Layer 5 of a small transformer language model trained on English Wikipedia (8 layers, counted from 0, width 96).
A neuron's activation on a vector x is ReLU(weights . x + bias), where the dot is the dot product.

Input weights of the MLP neurons that the questions are about. A number n stands for n times 0.0057.
n1 (bias -0.105): 24 35 43 9 51 -41 7 17 8 5 -44 1 6 -39 -27 42 5 0 16 60 -18 13 22 -2 -37 22 -31 34 -14 -5 26 8 -19 38 4 10 -21 29 -1 0 11 8 -15 28 -29 -23 -2 -7 -21 21 3 0 -25 -14 -35 16 -26 -42 42 -7 42 29 29 -27 59 -2 -10 13 6 -32 18 -20 2 -15 4 10 -16 15 -39 52 -21 -12 9 -10 6 -30 -10 10 -27 -47 27 -12 5 18 6 7
n16 (bias -0.167): -8 27 7 -34 -10 9 -17 34 -6 -23 -16 1 -22 -22 -1 25 8 75 15 38 -33 5 -11 15 1 7 22 56 -8 12 22 -31 -40 -12 1 8 -32 13 9 2 4 11 1 -3 -18 0 15 -46 -18 -5 -25 23 14 -8 -21 -5 16 -34 0 39 -29 22 -2 -21 39 -42 -8 38 8 29 -44 -5 -9 -6 -35 -18 -22 40 -35 11 40 -15 -31 23 20 -24 -15 -18 -9 6 24 -21 18 46 18 -4
n30 (bias -0.237): -30 -42 -13 0 -28 -9 22 39 31 18 9 21 -17 -25 -22 -18 -35 11 38 7 6 10 -12 46 -7 51 60 -23 19 -22 5 -20 -32 18 21 30 -54 -19 -35 -35 -6 22 42 -49 10 -5 48 -31 24 -12 20 43 -37 27 -32 -2 -5 -20 30 -20 12 -19 -33 16 5 -14 7 42 6 -20 3 -19 -5 -24 -6 -11 37 -20 14 -22 19 80 -30 25 -18 -45 22 1 -12 14 -29 42 13 36 33 -1
n31 (bias -0.146): 23 37 -38 -2 -31 -1 16 18 21 20 -16 -34 -20 14 -12 35 -31 -30 26 -29 -40 1 -8 41 -58 14 -5 39 -11 -2 33 11 -4 -13 13 13 -19 29 -10 -51 -1 -42 26 15 4 -19 -10 50 -26 9 25 22 7 17 2 6 -16 -14 -6 -19 -8 -28 10 -10 -18 22 20 -5 -2 -2 0 -15 -9 -56 25 -7 -12 -11 -31 63 -24 -11 17 33 -15 25 -39 -16 -20 16 -10 8 -4 58 44 -14
n33 (bias -0.191): 17 19 13 23 -20 -16 -21 -19 5 -7 -17 -3 -3 -60 43 -15 20 44 -5 22 -19 -22 -21 25 31 -28 -23 15 9 -10 27 1 5 2 8 -30 -29 39 -60 2 -28 -19 1 0 12 12 -21 26 -33 5 24 -5 24 5 -42 -65 14 13 5 31 36 -41 -5 -57 14 36 -6 -18 25 32 -22 12 65 22 -25 -23 -28 -9 -9 54 2 9 -29 30 5 -7 -39 -28 6 24 39 -4 -11 7 34 40
n36 (bias -0.189): 21 -17 -1 25 27 -16 1 -8 -25 57 -16 36 -16 -33 -34 37 -8 -8 -30 41 15 -21 -12 7 27 -26 -3 41 2 16 6 -61 -3 4 7 4 -47 11 11 -30 22 -32 -1 -16 -10 49 11 -5 -7 16 6 -3 0 1 -24 -18 -16 22 4 -31 26 41 -33 18 -7 9 6 -7 2 -2 -25 -94 -11 -9 -49 -2 28 -50 26 20 28 0 14 -10 -39 -53 6 37 -17 -41 18 -17 49 50 -9 22
n59 (bias -0.186): 56 24 -5 -6 13 -2 -6 -16 -26 35 -26 6 17 33 -24 -36 -41 6 -1 9 -15 -44 -10 18 7 -13 62 8 11 -22 12 19 -13 -31 -2 41 -19 20 1 -10 34 -7 -4 21 -31 -17 -17 -27 -2 15 -23 35 31 35 -11 -13 -34 51 -24 18 -12 -37 12 24 -35 -7 3 30 -11 6 -24 47 -23 4 -1 4 9 -14 -86 9 -24 -14 -11 21 44 8 -19 8 -20 19 -21 -24 -9 19 32 5
n65 (bias -0.144): -11 22 27 -3 7 -6 15 19 -21 33 24 56 -11 9 6 1 -48 -1 -19 -38 14 27 5 28 -10 49 31 2 -14 -3 32 -30 -33 -2 22 46 6 -15 10 7 3 -12 18 -24 18 -8 -14 -25 -35 16 -3 -5 5 4 -25 -4 -5 12 -11 9 -30 9 -25 15 -4 -10 14 26 2 -36 -2 4 16 -30 -2 -6 -29 4 30 7 -15 -6 -8 50 2 -3 48 9 -31 -17 3 4 25 19 5 -40
n105 (bias -0.161): -13 2 -18 11 43 -24 -14 43 31 6 9 14 1 2 -22 -6 13 16 -19 19 -59 38 6 -5 5 -26 9 -7 15 -9 41 -23 -20 -4 31 -9 -41 28 -19 -3 -18 -19 27 -58 -2 21 20 -20 0 -30 -5 -17 -29 55 -10 -16 35 -14 12 -23 -2 16 5 2 19 24 2 12 -3 23 -34 -27 -1 -59 -11 59 -37 48 -19 11 25 36 37 6 4 -35 -12 -8 -2 3 55 -35 -5 -4 8 12
n112 (bias -0.237): 16 24 14 28 -29 -33 -3 -18 2 12 6 -43 -25 -16 5 -27 41 -2 23 23 -37 23 -55 -30 1 -7 -6 46 31 14 -28 19 0 -11 -36 -4 -20 12 -21 -65 32 -86 -44 34 1 -11 31 2 7 64 23 -12 -31 13 -29 -43 17 -6 -7 8 68 32 0 -9 -4 45 12 -31 -7 -14 -53 24 57 1 31 -16 16 61 53 17 -18 18 -40 -24 -18 -18 -43 3 -49 -17 12 -34 59 41 13 63
n115 (bias -0.257): 4 14 -45 -7 -5 -29 -12 7 41 50 22 15 37 -16 -36 1 -24 -5 -38 9 -5 10 -11 -4 7 21 -27 10 62 -9 3 20 -19 18 42 18 -29 31 24 -36 31 -8 -18 17 -3 35 6 18 -8 3 24 -11 35 3 -16 -38 -11 -18 -57 9 37 -10 -37 -39 9 -1 22 26 29 -6 -71 -14 22 -35 20 -7 -24 30 -23 88 36 26 15 14 -15 -51 -4 29 -19 -17 2 0 38 18 -25 16
n121 (bias -0.197): 20 62 1 -7 16 -8 14 8 -4 31 -32 -9 7 -45 38 -10 -11 -2 20 9 -37 14 -38 -14 34 -29 15 15 -8 -42 1 28 5 15 5 31 -55 23 -19 -63 30 -13 -31 37 20 -6 -12 6 4 3 -29 39 -27 -16 -21 -41 -74 20 -5 -2 -23 -21 -17 19 40 26 20 1 41 9 -54 24 19 10 -29 27 -26 -31 -60 47 -9 0 -25 65 55 -27 -11 1 -37 -26 -2 4 25 17 46 -10
n136 (bias -0.132): 19 35 -12 -9 5 29 -2 14 37 0 -12 12 21 -5 43 12 -2 -5 -30 4 -4 -16 -8 -7 -16 33 -4 26 -24 2 18 -6 8 33 10 21 -10 17 -43 3 3 -3 -3 -3 6 34 4 -13 -7 31 11 -28 25 -10 -17 -43 -2 10 -23 34 -27 15 -53 -41 24 -7 21 -1 -3 21 -33 4 -33 -19 -5 -12 -21 -4 -22 -4 22 -19 22 -3 58 -8 -31 17 6 22 15 -3 0 49 -9 6
n160 (bias -0.032): -10 28 17 -19 42 -4 1 17 -14 14 6 10 -9 -22 -35 12 -30 34 0 -12 2 -12 -15 40 -11 18 25 -4 7 -10 27 12 -27 39 34 -21 -2 32 7 10 1 -12 14 -37 12 63 43 -48 -13 -16 -34 -16 58 -5 -10 10 -12 -22 -20 -4 11 -31 -52 -10 1 35 -7 -29 -18 -7 13 -18 -14 -11 -8 2 -53 -14 12 5 22 -17 1 7 -13 12 -16 -26 18 14 24 -19 -19 18 -10 -19
n165 (bias -0.087): 50 -4 2 6 35 -30 -24 -8 -3 -2 -10 -20 -15 -22 -1 13 -24 -21 -11 4 0 23 23 -18 34 4 7 17 29 9 -16 -29 0 35 2 -8 9 -10 -39 4 8 -18 -15 -31 -51 65 33 11 -28 3 -8 19 -2 38 -13 4 4 21 -10 25 0 11 -14 -16 -35 -3 4 10 3 8 -11 -21 -18 -28 6 27 18 -12 12 1 27 -4 17 -16 -24 -22 -36 3 -13 18 -11 20 36 -2 -7 10
n166 (bias -0.244): 15 -3 4 -30 30 -44 -15 -8 -12 18 -32 -5 -23 -9 28 36 1 26 21 18 -22 -22 34 9 29 0 11 2 18 -25 53 -24 3 6 -3 13 3 12 29 -25 -39 13 -26 -11 -32 -6 -25 14 -10 -19 -86 39 -34 -9 -15 28 0 -41 -24 -20 39 26 14 -4 -44 33 14 -2 -32 -11 11 25 44 -26 15 2 16 38 30 19 -3 19 -33 -5 -33 28 -2 -40 -32 -51 -4 23 -31 6 18 34
n184 (bias -0.271): 11 44 31 -26 -17 8 -67 9 6 15 25 42 26 31 -4 26 8 75 33 32 -1 11 2 35 -8 -15 8 -14 -8 -51 22 43 -14 22 -22 -16 16 15 -47 -15 -17 -6 -5 18 4 10 -16 -65 -70 15 -61 21 27 34 -13 -66 38 2 -22 -63 -48 -33 -69 -5 0 54 31 4 11 42 -65 -38 16 -4 -20 -3 -44 18 -33 18 -1 61 1 52 6 -17 -17 -17 26 -12 13 63 37 76 -4 26
n185 (bias -0.067): 25 56 -40 -15 52 -24 4 -2 24 10 7 -18 10 -26 6 25 -26 10 -2 31 -45 -15 -38 11 30 16 10 77 -32 8 49 9 -59 36 24 19 -9 20 -21 -47 -34 -8 -13 -5 -8 -10 42 -23 -32 0 -29 13 -1 -9 11 -18 -3 22 48 -24 23 -32 -45 2 52 7 -9 0 26 2 -38 30 -7 -14 -26 58 7 -7 -61 36 -64 17 12 26 -1 -25 -8 27 0 15 8 -7 -7 29 6 -24
n195 (bias -0.111): 22 35 34 42 16 -4 9 21 13 -2 -60 -6 33 19 31 38 -11 46 30 -29 16 -25 -15 36 -4 -5 22 -10 -21 -28 1 -11 -33 49 37 16 -46 -1 -13 -33 -22 -18 13 -26 -25 -16 5 4 -39 -9 6 -43 21 -13 -26 18 8 -3 14 23 2 -42 -36 -38 18 10 -1 45 23 -19 -28 -8 12 -15 14 -9 -29 44 -58 -11 20 -17 -34 -13 -14 -30 22 12 -21 -17 -20 52 -14 40 21 -15
n205 (bias -0.165): 58 1 52 11 -20 -1 45 3 -3 37 -6 22 23 18 33 30 -21 -7 -9 -10 -4 -12 27 -1 -12 -30 40 7 18 -11 6 -19 7 32 -16 11 -56 6 -24 -23 -19 -29 -7 18 1 11 13 11 -24 34 -8 21 -27 -38 -15 3 -40 21 8 -17 -4 -24 14 12 -8 19 8 -25 26 -4 5 -21 -34 12 -22 -8 0 -33 1 0 -10 -18 -15 50 30 -14 -18 4 -31 -24 -61 21 25 33 -3 -7
n217 (bias -0.266): 19 13 3 32 -6 -6 -10 18 89 23 -30 -9 6 37 37 24 -33 51 31 20 1 -4 -56 -10 -27 -61 -11 42 4 -39 11 -5 -80 20 15 17 -5 22 -25 -44 18 -19 10 -26 -7 -4 -23 -5 -9 34 -4 -1 78 68 -12 -34 42 -2 -11 9 -41 -8 -7 -13 -43 7 6 25 29 2 -52 8 25 -3 -32 -33 -39 25 -25 32 -61 11 12 30 20 0 -21 -3 -10 32 -10 -53 -20 47 54 20
n244 (bias -0.271): -5 69 12 26 35 -38 17 -24 33 -9 -29 26 -30 -21 -41 20 31 -2 36 -19 -12 -45 -9 11 63 -1 2 -19 -18 -38 23 0 -23 20 -15 -16 -5 63 -7 -50 0 7 29 -11 -15 -2 30 -51 12 4 14 9 32 -17 -25 -5 1 -29 -36 -20 5 -29 -14 7 -22 39 8 -6 14 9 24 -34 -25 5 17 49 21 41 18 -4 -33 31 24 50 63 24 17 15 -32 -18 -12 15 -26 5 8 -57
n246 (bias -0.176): 34 24 -15 -45 -5 18 28 -19 38 29 -9 -14 -9 -6 -26 -44 19 42 2 -24 -25 13 -10 -11 35 -34 20 -4 -32 23 18 25 1 1 54 18 -23 41 -15 16 -4 26 39 21 -12 6 -3 11 0 -13 -27 11 47 49 -24 -9 33 8 9 -49 -15 -27 8 -24 -1 24 3 -2 -20 41 -8 4 2 17 -32 7 -32 -8 -22 55 -68 -22 -18 13 34 1 5 -22 -21 8 -13 -22 34 14 14 -13
n252 (bias -0.098): 11 9 22 11 20 31 -1 29 52 -26 -14 -1 -35 16 18 -9 25 42 1 26 -42 -5 -25 -26 3 10 30 34 -14 -27 -7 37 -41 11 56 38 -18 34 1 -12 -18 20 -2 -53 -59 -23 2 -37 -38 10 1 35 -1 1 0 19 26 0 -25 6 -9 7 -26 -2 30 -34 21 31 49 -47 -12 11 -7 -14 -17 19 6 15 -46 18 20 -33 -15 28 3 -50 1 -3 -4 -12 -44 3 8 73 7 -7
n256 (bias -0.159): -11 23 -48 22 -10 -36 11 -9 13 -4 8 -8 39 -20 -33 28 65 10 24 24 -12 -10 6 -40 6 7 -7 3 19 12 14 -16 -28 17 -10 -32 25 0 -1 -4 12 13 8 8 -22 30 22 -39 -59 -2 -27 6 13 -13 -5 -63 -16 -1 5 -19 -12 42 8 -12 17 41 -29 21 -1 -2 -6 17 -12 7 6 7 0 58 -17 53 -34 60 14 74 -45 4 -33 -48 5 -1 3 16 -11 10 30 -17
n272 (bias -0.106): 20 31 2 -4 -14 35 -18 33 36 -19 -57 -27 -29 14 -26 26 -8 -41 -14 12 -18 5 -12 -17 -12 33 39 -8 -23 7 17 -9 -26 6 1 -12 -23 18 -6 -3 -10 -20 33 -5 -16 23 24 9 12 -14 -29 23 28 44 -10 34 -7 -16 -27 -10 -12 -33 28 -7 -5 13 35 -27 -12 5 -31 -35 -23 -21 -29 -22 -27 44 29 25 -5 -15 -26 52 8 27 -16 -6 -30 -8 25 4 -29 18 -2 -41
n273 (bias -0.179): 2 22 -2 54 -2 -1 -13 18 -16 -24 3 -17 -15 -36 17 11 15 28 14 -21 -34 14 -44 14 -3 -5 35 -1 -9 -29 -17 -55 11 18 45 40 -42 15 -3 -32 22 -16 45 -12 -12 -1 12 -34 -15 4 4 56 -35 6 -1 -6 -25 7 10 39 36 -35 0 -26 -36 7 -1 -17 1 -11 -10 -59 -18 -11 1 19 -53 16 -47 12 33 -6 23 9 -31 -42 -34 37 -16 41 -38 52 45 22 44 27
n279 (bias -0.258): 29 11 -54 -28 -17 -23 -61 8 7 24 37 -50 24 -27 -2 -56 8 26 36 6 -37 -59 25 14 11 -49 -13 -14 -14 -20 59 -12 -18 4 53 36 -28 5 -22 -25 -23 -12 37 -12 3 15 -10 9 6 48 -41 -17 -13 8 -24 -55 5 6 7 21 37 25 -62 20 9 12 18 -37 61 32 16 7 27 18 -44 -23 26 -18 -59 -10 30 -2 3 4 28 33 -9 6 43 7 -19 -47 29 -13 39 30
n284 (bias -0.153): 53 24 40 15 53 -56 -10 12 13 25 -29 31 29 -39 -24 -5 12 54 -53 13 -29 -15 -31 11 38 -10 -17 39 42 -15 1 -25 3 11 -24 8 -34 -8 -43 -15 35 25 -19 52 15 -6 7 -39 -20 6 1 35 -34 7 -25 -10 -29 -14 35 -19 11 -5 -33 3 -5 21 47 -4 16 -5 -16 2 19 -10 -43 -37 -55 -22 -2 56 15 23 12 37 19 -8 -14 23 9 -27 31 10 -41 -8 -3 -13
n292 (bias -0.087): 9 11 -2 -5 1 -38 -9 -6 11 8 -37 -15 -30 22 -10 -1 16 -10 6 31 18 -5 39 -13 26 -21 20 28 41 4 -1 5 -25 0 -15 -35 10 3 -6 -20 17 -15 18 -12 -13 20 -1 -3 7 13 -36 21 -26 4 14 7 -23 -27 21 -1 22 -6 25 30 -11 56 -14 21 -7 -20 -5 -4 -24 -21 -11 28 41 -5 1 8 20 -18 -44 -20 -20 -10 -6 -23 -5 -8 13 -6 4 17 -7 35
n296 (bias -0.195): -5 11 24 32 4 -1 -16 4 41 37 -3 -3 -20 -37 -14 49 38 15 17 -41 -88 6 -6 40 -21 19 6 23 1 -65 29 2 -48 42 44 24 -74 -9 3 -5 -7 -21 52 -58 13 -23 3 -3 23 -16 9 8 -4 -23 -17 -29 21 -11 -16 19 -20 -7 -15 -42 35 21 -8 5 10 -12 26 -34 22 -1 13 18 -12 -25 26 1 16 -30 16 -1 -15 -3 -8 14 -27 -25 -15 -3 38 8 63 29
n319 (bias -0.091): 31 21 -24 -16 6 -21 -39 33 15 11 -5 -26 -12 9 -22 27 26 -10 47 3 -31 -7 -28 15 -26 -26 -15 27 -23 -29 5 12 8 -9 19 37 2 33 22 -32 -10 -44 34 8 -15 35 -7 28 -31 -28 27 -1 10 -16 -3 -20 4 -42 -6 -15 49 -62 17 -27 -32 3 23 -10 21 -3 -34 -30 -19 -37 29 -13 22 15 -12 53 -21 7 -2 6 22 8 -38 14 7 -30 -2 -5 -26 7 35 -16

Each question shows a token from some text and the vector x that enters the MLP there. A number n stands for n times 0.09.

"ro": -10 1 16 8 -12 -9 -2 -5 -14 -10 8 -6 24 7 0 -2 4 -4 -2 -27 -14 11 8 -10 7 4 11 -14 -10 4 -18 -7 5 -32 -13 3 -2 0 -6 -1 -5 3 -6 -11 2 -28 21 8 13 -20 -6 5 -8 -7 84 -12 0 4 6 1 -15 2 7 21 4 -6 -12 13 4 -1 -2 -4 8 -18 3 7 6 -5 0 28 6 0 2 13 10 -5 -8 4 8 -10 13 5 -2 -20 -21 -12
Which of these neurons fires most? n105

" is": -18 -2 -4 -4 4 11 2 -13 -22 -4 18 8 -14 -3 -2 5 2 -14 -9 -16 -21 -14 -4 7 -1 13 -3 -11 -27 8 10 5 7 -12 -16 5 -8 -5 -7 31 -18 9 0 -6 25 -62 0 9 -8 2 17 6 4 -1 61 0 -14 -10 10 4 16 11 -9 -3 1 -19 -23 15 -11 15 -14 18 7 3 14 -6 5 -13 25 9 -5 -10 -2 -9 0 2 -7 17 -4 -8 6 10 4 15 14 10
The most active neuron and its activation: n296, at about 1.3

" Char": -12 6 24 7 -8 -4 26 2 -18 -3 -7 -3 -12 -4 17 39 -24 8 -9 -22 23 -6 1 12 -26 -4 -5 -7 11 8 -10 -21 14 -38 -15 -14 8 -17 -5 -4 -22 -31 -7 -10 10 -26 -7 10 36 -8 26 -25 -6 -20 44 -7 28 18 8 2 8 14 -7 30 4 -16 -8 7 7 -2 11 -7 6 -3 -12 7 3 -11 7 13 0 -8 17 -1 -5 -8 29 22 -8 -4 -9 -12 9 7 -34 -1
The two highest activations, in order: n36, n65

"l": -43 3 -11 20 -9 -11 9 -5 -41 6 -10 -2 2 -24 -3 34 -13 -3 -3 -2 15 -16 15 12 18 -7 2 -6 18 19 -2 7 22 -20 -10 -10 5 -12 -20 33 -8 -13 -5 -13 -4 -25 -7 8 7 16 -22 -18 5 4 47 -15 4 22 -2 14 -9 20 -10 25 -4 6 -3 5 10 -13 -3 -14 6 -27 4 2 -2 -9 23 7 5 -7 19 -10 -15 -3 15 26 -9 12 17 20 -2 0 -36 -14
Which of these neurons fires most? n36

" rece": -23 -21 -7 -15 -22 11 15 -10 3 -5 6 -4 38 -30 7 -6 1 -19 -7 -13 35 5 -3 11 2 -15 -14 -4 -5 9 14 -9 2 6 -11 14 -7 -11 -14 26 -11 -10 -5 2 4 -12 11 13 -8 -2 28 -28 -16 -5 35 1 -6 -4 27 -11 23 25 -7 -1 13 -25 -32 -7 -9 8 19 -2 15 -25 -7 4 -10 -3 36 26 10 -23 14 -4 7 6 9 10 0 -20 8 -4 12 -18 -11 6
Which of these neurons fires most? n36

" named": -33 -3 18 -1 -10 6 0 -12 -16 -13 -21 15 2 -6 -2 6 -9 -1 -8 -20 -1 5 -5 9 -12 10 8 8 -20 9 7 0 5 -43 -6 5 1 -16 21 20 -17 8 -2 17 11 -66 -14 -3 -2 -13 23 -8 -3 -4 45 12 22 16 -4 6 1 3 3 -8 -8 0 -12 -5 17 4 8 10 0 20 -12 1 -13 -8 -11 7 -1 -9 -21 1 5 11 21 36 -8 2 -9 38 8 6 1 -11
The most active neuron and its activation: n65, at about 2.5

" H": -10 -13 13 21 -8 22 9 -3 20 -23 -6 7 -6 2 -6 4 -19 -31 -28 -11 6 4 28 7 -21 15 1 -12 7 3 3 -6 -11 -4 -14 -15 18 -12 1 33 -2 18 -2 -19 29 7 -10 10 7 -23 -7 -26 17 6 59 12 -7 9 4 1 13 4 3 -17 -4 0 -6 -14 -1 11 7 -11 -1 -10 1 0 -7 0 11 9 8 -26 10 -3 13 9 3 17 3 2 15 10 -13 2 -68 -10
The two highest activations, in order: n272, n160

" p": -38 -24 9 13 -7 1 -1 -7 2 -14 6 -11 31 -19 -15 15 -19 -13 -3 -26 2 13 -17 -13 -6 20 -35 -5 2 4 11 -10 25 5 1 -14 3 3 1 -1 -6 -1 -7 -30 11 -4 -6 -6 -7 -14 28 -16 6 9 49 -16 9 16 -1 8 13 1 37 -11 16 -18 -14 -6 5 3 -1 -10 15 0 12 -9 9 32 14 16 13 2 6 -5 7 -9 4 22 4 -24 13 -13 -12 0 -32 -5
The two highest activations, in order: n115, n105

"s": -28 3 -17 2 -23 26 1 -4 -26 -11 22 -8 10 -4 2 -7 -2 -2 10 -12 -7 -11 -3 -4 17 10 -23 -19 -6 11 -22 20 38 -41 -10 -4 2 -1 -11 -4 1 0 6 -19 16 -23 -21 -2 -5 -11 6 20 -1 -15 64 7 -13 9 -5 5 2 -6 10 -7 4 3 -15 -3 -23 4 11 16 -10 10 -10 7 12 4 1 21 24 -4 12 -7 5 13 -22 18 5 15 -11 4 8 5 -14 -2
Which of these neurons fires most? n273

"ation": -14 -3 -11 -16 -22 -5 10 -3 4 9 3 2 24 0 -1 -7 4 -14 24 -29 2 7 -4 -5 1 -9 -11 -24 -14 18 15 -6 19 -53 -16 -9 10 -11 -15 -6 7 15 0 6 16 -65 -34 1 2 -7 -5 -9 -7 7 52 -2 -3 7 -11 18 -4 2 13 5 12 -8 2 0 2 10 26 23 7 21 8 10 -2 0 -1 8 1 19 6 -5 -3 -8 1 2 15 -3 11 -7 5 -15 10 0
Which of these neurons fires most? n279

" en": -29 16 -9 2 -7 4 7 0 -5 -12 -8 -3 -10 -8 2 26 -27 -7 14 3 17 2 2 10 -23 11 -46 1 -33 6 -6 -11 5 -16 -5 3 -10 -7 0 -3 9 26 -3 8 2 -19 -3 -1 40 3 44 11 -13 11 33 -17 -10 8 12 -1 -18 9 -7 -3 15 -15 -13 13 27 -9 -2 22 11 22 -10 -13 12 -19 14 23 -2 -17 6 -32 13 -4 10 28 -9 -25 2 -10 3 -16 -17 2
The most active neuron and its activation: n1, at about 2.3

" De": -28 24 14 6 9 -18 11 1 -10 -17 -7 -10 -2 9 -1 45 -22 -6 -16 4 38 17 12 -17 -31 4 -35 -8 -6 10 -22 -13 -7 -47 -18 0 11 -19 8 19 -4 -10 -2 -2 -24 -6 -5 -19 -12 -8 24 -7 2 17 43 12 9 7 11 11 -16 1 15 -4 10 7 5 1 15 -4 -2 20 0 7 -5 21 2 -1 -3 10 14 18 -13 -7 4 21 4 8 7 -19 22 10 1 -16 -42 -16
Which of these neurons fires most? n1

"i": -5 -2 -13 5 -7 8 -11 2 -4 22 1 -2 -24 9 13 -1 5 -19 -20 -19 -16 6 -18 -28 1 1 -10 -24 -11 12 -35 8 7 3 -19 -18 8 -12 -11 26 -11 6 -9 -7 -9 -8 9 22 -6 -5 -2 9 -1 -1 63 15 3 13 -2 -2 -27 6 13 -4 -6 -13 -16 0 7 -6 -13 3 11 9 24 -4 -13 -16 2 24 16 19 13 -9 16 2 1 16 24 7 19 3 1 -4 -17 1
Which of these neurons fires most? n165

"are": 0 2 -4 -5 -19 -2 -2 -5 -7 -6 7 -11 2 4 -5 6 6 -11 44 -10 25 13 23 -18 -3 -14 -25 -14 -14 20 -15 12 -23 -17 -18 -5 1 3 -18 24 7 24 -5 5 1 -38 -3 16 -1 15 -6 39 -19 -9 58 -9 -11 5 15 -5 4 -3 8 -9 9 -6 -12 -7 7 2 14 -3 2 21 14 -3 16 -14 15 18 -6 -12 -6 -23 30 -6 4 -12 9 -16 8 -22 15 -7 -8 -3
The most active neuron and its activation: n292, at about 1.6

"g": -4 -7 -8 7 -11 -7 -1 -10 5 1 12 -13 -11 16 24 5 -11 -29 -12 -9 8 -8 -12 -20 5 -4 -17 -13 3 13 -32 3 10 3 -25 -11 8 1 5 -11 13 13 0 -15 -15 -13 -4 15 -5 -20 20 -4 6 -3 55 2 21 15 -12 -6 -23 13 1 -12 -3 5 -8 -2 12 21 4 -17 7 -11 27 2 16 -12 26 21 30 11 10 -26 6 -8 -17 -12 -9 9 32 11 18 -23 -27 -3
The two highest activations, in order: n165, n115

"aged": -5 -10 -2 -8 -2 25 2 -10 -22 -4 -8 7 9 -3 -16 -28 7 -16 -11 -3 17 -12 -18 -1 4 -8 25 -11 -34 -25 0 -5 10 -19 -8 -3 25 18 -21 11 23 29 -4 -5 4 -33 -3 11 -8 -10 19 -15 5 -17 47 4 6 18 16 1 4 12 23 -9 -7 1 -16 5 13 13 24 -14 9 14 -4 -9 -8 -28 -9 17 24 -15 9 -12 -1 -11 15 11 -19 -8 -25 28 6 0 2 20
Which of these neurons fires most? n273

" Old": -24 18 2 9 -2 -17 22 -16 0 -18 0 4 9 11 -5 25 -3 -15 -17 -1 -8 11 7 -6 -4 -2 -11 1 6 -3 -13 -9 -1 -8 -18 -23 -6 -2 12 2 4 15 -2 16 18 -46 -13 3 -1 0 11 -21 13 -21 49 13 -1 0 -8 1 -14 -14 19 3 -1 18 -8 -8 30 2 29 -13 -3 18 -5 19 -4 0 -21 16 3 -16 20 26 18 4 8 11 8 -17 10 26 -17 -5 -35 -30
Which of these neurons fires most? n244

" It": 9 -5 0 -4 7 -3 6 -16 -22 -5 22 -2 4 0 13 1 -3 -11 18 -5 -1 4 -10 -7 -6 14 6 -14 13 5 0 -4 -2 5 -21 -1 -12 -5 -17 23 3 -25 -4 -10 23 -58 -12 10 -5 1 14 -30 0 -26 56 14 5 -9 12 -2 2 25 -9 -17 6 -9 -21 8 -15 10 2 19 3 11 21 20 8 1 -13 12 -22 12 1 5 3 -3 6 -2 12 -13 2 -7 20 9 -21 7
The three highest activations, in order: n112, n185, n1

"et": 8 2 -11 -14 -15 9 -6 -2 -9 -12 -10 3 -2 -13 -3 -14 -9 -16 -4 -25 -1 -2 14 -1 -2 1 -5 -11 -6 1 9 -4 2 -18 -17 -5 7 -2 -8 -1 13 -8 -6 2 12 -21 11 8 4 1 9 -12 -6 -8 86 -11 -3 9 10 6 6 -15 5 16 0 -13 -4 7 7 0 9 19 2 28 0 -20 12 -16 -8 20 19 -6 11 -16 15 6 -6 13 10 -7 0 -10 19 -3 -29 -6
Which of these neurons fires most? n279

" for": -31 -2 3 -2 -12 17 2 -5 1 0 3 -1 7 6 7 -4 2 8 -1 -24 4 -18 9 -3 4 -21 -6 -13 -10 -13 -9 -6 -2 -1 -6 -1 -1 14 -16 -5 -17 14 1 -10 -8 -67 8 26 1 -24 25 -16 1 -8 57 0 5 7 3 40 -13 6 -12 -13 16 -34 -8 7 10 -1 16 -3 7 44 3 5 7 0 -2 4 8 -11 -12 9 9 0 3 -2 1 1 5 2 2 2 5 0
The most active neuron and its activation: n195, at about 2.2

"ing": -17 -9 5 -4 -25 5 12 -7 6 15 -4 6 5 -7 3 -9 4 -22 -10 -21 -5 -11 -5 -6 -8 -11 0 -6 0 4 -9 2 -15 -25 -16 -4 -8 -1 -10 10 -1 5 -8 8 21 -45 -2 22 1 -4 13 5 -13 -8 73 4 -1 8 -10 15 -10 1 25 -11 1 4 -9 -8 23 7 17 13 -1 23 -15 -10 -16 -3 -2 19 16 3 2 -13 17 -5 18 4 -7 15 3 14 9 -3 -19 -3
Which of these neurons fires most? n205

" M": -17 4 22 -13 2 -3 3 -14 -4 -5 1 4 18 9 15 19 -7 1 -20 -27 8 -1 24 -2 -14 -6 6 -17 -5 -12 -3 3 17 -5 -17 -4 16 -27 -12 19 4 13 -11 -11 -1 -1 -12 -6 -8 -30 6 -23 20 16 67 -24 20 8 7 -8 -5 4 -2 2 10 -8 14 -7 -6 30 -9 -3 -4 -1 11 -5 -16 21 10 12 0 2 -4 -1 9 3 -4 7 15 0 11 -6 -9 5 -50 13
The three highest activations, in order: n184, n136, n105

" top": -23 36 -10 1 -7 -11 3 -6 -9 -24 -3 7 -18 -20 1 2 -11 -27 -7 -25 -7 2 5 2 11 4 -12 -5 4 10 23 9 26 5 -13 1 13 1 -10 3 10 5 -4 -1 9 -55 -7 -3 17 -15 20 -5 2 8 54 8 2 9 3 -6 10 -11 1 8 -3 3 -26 -6 1 19 13 -12 1 14 3 -16 -13 6 -23 22 29 -11 8 -10 19 18 -6 6 1 -17 21 3 9 -24 -18 -4
Which of these neurons fires most? n244

"iving": -23 -3 14 -2 -20 8 7 -9 -15 -5 -16 15 2 -10 22 5 0 -21 13 5 31 -14 22 -12 3 -36 -10 -7 -20 4 5 3 -4 -15 -19 -3 17 0 -5 -7 -13 -2 -5 12 21 -52 -10 13 20 0 -15 3 -11 1 57 10 0 16 6 3 3 -5 9 6 -1 5 -28 -1 14 2 26 6 1 0 -2 -7 -28 -4 0 29 -5 -5 3 -9 12 2 -2 14 -6 4 10 3 12 0 -17 -11
Which of these neurons fires most? n205

"ated": -1 -7 20 -19 -15 17 19 -8 -9 -4 -9 16 11 1 -7 -16 13 -16 8 -22 -3 -11 -16 -3 4 -12 8 -17 -30 2 13 -3 12 -16 -18 -11 18 -6 -8 10 11 11 -3 -3 5 -46 -16 15 6 -14 3 -10 -9 -4 61 -6 3 25 8 4 6 1 17 1 -12 -13 -10 2 19 8 13 17 7 26 10 -5 -13 -16 5 22 -4 -1 -7 4 3 -16 -5 8 -13 -9 -11 -1 10 -14 22 5
The three highest activations, in order: n246, n59, n121

" the": 6 13 7 3 7 5 8 -1 2 -7 3 -6 -12 -2 9 6 4 11 1 -15 -20 19 -5 1 -1 4 15 -8 -1 1 -4 0 1 6 -9 6 6 3 -12 -7 -3 -7 -6 -7 21 -88 -12 2 -5 -18 0 -3 -1 -17 67 18 0 2 3 -1 -9 4 -7 -10 14 -15 0 1 7 -3 0 2 3 0 16 14 15 -8 -10 18 -10 6 -1 -7 -6 2 0 1 1 1 0 2 -5 3 -8 -7
Which of these neurons fires most? n185